Layer 3 of a small transformer language model trained on English Wikipedia (16 layers, counted from 0, width 64).
A neuron's activation on a vector x is squared ReLU(weights . x), where the dot is the dot product.

Input weights of the MLP neurons that the questions are about. A number n stands for n times 0.016.
n7: 43 44 19 19 -24 11 -24 30 12 42 -15 11 -2 -5 22 6 -24 -9 29 3 22 -47 -8 -11 17 7 -56 9 -6 0 -12 1 27 22 -12 39 15 13 -18 2 -69 -10 11 -7 -4 -11 5 -22 39 -24 -8 -26 -36 20 10 -6 -13 37 31 14 6 -12 29 -48
n8: -12 -3 -8 -13 -3 5 2 -30 3 11 -8 -1 21 -3 -11 19 -9 3 -4 -6 4 13 -10 -8 5 28 -3 4 17 2 3 7 6 6 -10 23 7 6 -19 -2 2 9 -26 4 7 22 23 11 10 -18 9 4 6 10 8 -7 6 -19 -19 9 2 6 14 5
n73: 0 18 18 0 54 14 -9 -4 20 59 -62 59 -12 30 -65 -29 -28 40 13 12 42 4 16 -50 23 34 56 -5 -1 -12 5 -53 -11 17 -35 47 4 -32 78 19 33 31 -30 -37 24 -24 26 -20 -6 10 -42 -17 12 10 -12 21 -32 14 -4 23 -33 -15 -5 18
n77: 15 23 33 -2 -31 -7 4 -88 2 62 13 -59 28 -48 -14 30 28 -16 9 11 -2 -19 0 -48 23 -20 -9 15 -39 -10 -5 -5 38 -6 26 28 -11 -8 -46 37 -39 48 -27 -66 -11 14 -32 2 32 0 34 21 -20 -17 6 8 -11 -32 -12 -7 -34 -92 -45 -21
n152: -51 13 66 -27 -43 -12 29 25 -3 8 -49 -15 -52 32 2 16 12 -27 29 55 12 54 56 -50 5 -13 27 -55 -1 7 -65 -77 16 -24 -55 33 49 -36 -24 51 -58 -37 77 -16 23 -32 -35 36 51 -16 -5 -54 20 7 -20 -2 -9 25 17 61 -13 -60 -10 -44
n161: -10 -14 -5 31 22 -15 46 -6 -40 26 -48 -79 -34 4 -10 42 -15 12 5 -16 18 -12 2 -29 13 26 -13 -50 -46 -30 34 11 -23 -44 8 53 10 42 -2 21 -4 1 -23 1 4 25 7 50 -4 22 3 27 34 -9 -16 -20 0 15 45 8 44 41 -28 1
n218: 15 12 -4 7 -7 -26 -37 12 -34 -19 -35 7 35 -12 17 -8 31 -22 -11 -16 38 26 18 -6 12 5 -18 0 -8 -14 9 -35 21 22 1 31 33 6 5 10 36 41 -36 -9 4 -10 11 -6 60 -2 36 2 -13 -15 -13 -4 8 12 -14 -24 4 -11 37 9
n259: -31 -8 13 -2 28 13 -26 -19 -46 11 73 -63 46 -9 12 26 14 19 -18 39 -29 -21 -36 -3 -28 12 9 12 -24 50 -8 10 23 34 -34 -19 12 30 -28 -28 -39 -18 11 -21 -34 40 5 -36 -20 -37 14 38 -9 39 -25 -22 -2 5 44 -2 35 13 -8 29
n272: -26 6 -55 1 17 -3 -8 -35 -30 -23 -16 42 7 20 74 29 53 17 -5 -22 -2 -19 -53 -16 -12 25 18 -13 19 33 -20 14 -6 -6 1 8 -4 26 9 9 20 53 27 6 -20 13 18 17 26 8 -17 11 -3 51 2 -10 -1 -31 6 17 59 -16 26 25
n273: -8 -4 -11 8 7 -7 27 33 19 28 -13 -5 -24 3 -3 16 -15 5 -11 -24 15 20 9 -14 -17 2 6 15 4 -3 13 -1 0 3 11 40 -20 18 15 21 14 5 -19 12 8 -12 19 -15 10 0 2 -9 8 -5 10 -3 24 19 10 9 -19 2 -10 18
n278: -20 -8 -26 -28 10 9 -10 -20 28 -22 -42 4 -19 -35 4 -28 5 -19 -5 -44 20 11 -11 -3 14 26 17 -12 -1 21 37 0 38 6 -20 -13 9 13 9 1 21 -5 -52 -44 -16 -13 15 62 -14 61 -5 25 6 13 -24 -21 33 -5 11 6 -22 25 42 -16
n296: 16 3 5 21 -4 11 -3 -11 18 -9 -7 -11 8 11 -2 -1 -27 -3 0 -10 3 23 11 -18 -3 4 -2 -7 -7 32 -15 -20 -5 -5 -4 -11 -9 -3 16 8 18 2 1 13 7 -2 -12 2 -11 5 3 -28 -5 3 -2 0 -10 10 5 2 26 -18 6 5
n309: 18 52 11 57 34 15 56 32 -31 39 22 2 -14 35 -35 -18 -2 40 6 43 30 -72 -37 -34 -39 3 -44 -25 -35 58 -44 36 8 -13 6 -59 38 -39 8 33 3 38 28 18 -4 9 -25 44 11 -4 19 -37 -17 7 40 -2 11 5 54 29 42 7 -57 -28

Each question shows a token from some text and the vector x that enters the MLP there. A number n stands for n times 0.037.

" d": 39 23 -25 17 -25 -11 -28 38 31 -25 -21 3 25 5 5 -4 6 12 -4 -41 6 -13 11 -38 -4 41 17 15 -12 -58 44 3 -45 26 18 -23 29 53 40 -1 -45 -44 23 5 -24 -16 -36 18 -10 -23 -39 -34 9 -46 -10 28 5 18 -42 -3 16 17 -25 35
The two highest activations, in order: n7, n161

" re": 42 10 -21 -9 -7 12 15 14 63 -42 17 7 12 4 23 -6 5 -1 -1 -59 -21 4 23 -34 -14 26 -19 35 -23 -32 28 -3 -38 17 15 -41 46 -14 31 28 8 -22 18 16 21 59 -29 26 -38 -10 -5 -55 -17 -39 37 7 4 -9 -31 -17 15 -5 -24 47
The most active neuron and its activation: n296, at about 11

"ic": 60 2 -63 -7 -36 -5 18 22 13 -19 1 43 13 -5 -4 29 41 10 -18 -21 -15 -66 -13 20 -29 5 9 -1 -8 -45 29 -5 28 27 -18 -74 27 -19 30 3 -24 -22 23 15 -36 11 -14 2 -30 -34 -16 -38 -18 -36 -3 -38 -6 -6 -46 -7 0 -12 -5 10
Which neuron lights up most? n309

"on": 29 25 -25 -41 -11 -11 21 20 17 3 2 41 23 -28 -10 -22 7 -15 -18 -38 -44 -8 -10 -22 -36 -4 -20 33 -1 -32 -3 23 -6 16 -15 -66 12 0 -4 20 -39 -47 43 17 -46 9 -26 -9 -34 -13 8 -43 0 -56 11 -3 -24 -20 -58 -20 -43 -15 -25 29
Which neuron lights up most? n77

"m": 5 -8 -37 -39 -54 3 20 41 17 -5 -23 28 35 1 -11 -27 8 -3 -16 -11 -52 -8 3 14 -21 61 30 26 -6 -49 5 0 -23 55 -1 -26 29 27 21 36 -18 -42 54 34 4 -1 -31 -22 -14 15 -25 -55 19 -33 -22 8 -12 -34 -10 -19 -19 -6 -7 5
Which neuron lights up most? n152

"ad": 29 24 -6 2 -49 14 -3 36 0 -29 -12 39 23 -7 13 -8 19 2 -40 -52 -11 -21 1 17 -11 29 11 39 21 12 30 37 -7 6 5 -58 17 -10 36 24 -62 -47 64 -10 -43 -24 -13 6 -9 -28 23 -25 -13 1 -2 -11 -45 9 -37 -8 -3 2 -44 20
The two highest activations, in order: n7, n309

" are": 52 -2 -8 15 -55 -13 14 -4 24 -4 26 28 -17 21 10 10 26 17 -17 -10 -5 2 9 8 -24 46 30 75 -31 -38 35 16 -16 25 11 -38 6 21 13 21 -13 2 42 -23 -31 55 -51 -17 -38 -1 40 -41 -2 -32 5 27 -2 -13 -13 -6 -35 40 3 14
Which neuron lights up most? n77

"ish": 20 1 -27 -21 -41 -10 17 19 16 -37 0 22 45 -25 -7 9 44 33 -21 2 -23 -14 11 8 -26 21 30 24 -5 -19 71 29 -47 -34 3 -37 6 17 55 0 -9 -33 27 -11 -63 15 -11 -26 -22 -30 -18 -43 -22 -11 11 -26 -15 22 -25 -13 -32 -24 -35 13
Which neuron lights up most? n259

"o": 45 17 -5 -22 -27 2 17 38 41 -72 9 -1 19 -3 -13 -6 40 9 -24 -21 -40 -11 12 7 -24 18 -2 6 -19 -49 27 8 7 33 -8 -20 15 -5 -21 17 -28 -37 74 3 -19 14 -55 -22 -28 -2 -7 -21 27 3 1 -33 -33 -25 -35 -31 -46 -30 4 25
Which neuron lights up most? n152

"y": 63 18 -34 -13 -23 3 16 57 13 -4 8 41 28 11 -10 -1 57 8 -14 -22 -16 3 18 1 -6 12 44 24 0 -48 60 4 -21 36 10 -42 11 36 9 29 -3 -40 24 44 10 26 -2 -5 -36 -23 10 -7 -15 -39 1 13 -30 18 -33 -58 -18 -4 0 -11
Which neuron lights up most? n218

"ers": 30 14 -2 -8 -27 14 17 46 3 -42 4 5 4 -35 -24 24 51 -26 -18 -37 15 -6 -8 -12 3 16 8 29 -1 -52 60 20 -23 24 -30 -54 12 15 4 48 -33 -34 31 22 -12 31 -10 -2 -20 -15 0 -66 14 -29 31 -30 -12 2 -9 -25 -8 25 -45 27
Which neuron lights up most? n273

"x": 33 5 -32 -12 -59 12 -11 27 22 -25 -7 20 19 -4 1 -8 -1 1 -28 -42 -28 -20 6 -7 -4 20 12 51 -32 -18 54 24 -22 14 -48 -39 26 -23 36 45 -21 -58 30 28 -22 6 -25 -44 -13 -15 3 -58 21 -16 -14 -4 -13 -2 -14 -3 -37 -25 -24 31
Which neuron lights up most? n296

"um": 44 14 -34 -20 -56 4 25 29 43 -32 16 26 26 15 -13 14 35 0 8 -48 -18 13 12 -14 -41 24 50 37 16 -47 6 8 -11 50 -10 -36 3 12 35 -13 -46 -64 47 12 -47 -3 -21 7 -5 -9 3 -25 9 -14 -1 5 -22 -33 -23 6 9 -18 0 1
Which neuron lights up most? n152

"al": 19 18 -31 -19 -48 -7 8 46 -2 -26 -11 31 3 -7 -8 7 25 9 -36 -44 2 -29 -3 18 3 -7 14 42 -46 -30 34 23 -18 31 -17 -54 0 20 25 -11 -43 -54 10 26 -54 -21 -14 -19 -16 -25 -17 -42 2 -40 21 -14 -55 -5 -40 -4 -4 -25 -19 24
The most active neuron and its activation: n7, at about 1.2

"r": 26 21 -9 1 -22 -18 22 61 41 -28 -47 11 43 -14 14 19 30 -16 -52 -43 -9 -8 13 4 13 13 18 19 -23 -17 58 -11 -20 64 2 -37 3 7 4 24 -14 -28 15 17 23 6 -30 -53 -26 14 -36 -26 4 -59 19 20 3 3 -17 -14 4 -31 -13 26
The three highest activations, in order: n273, n218, n296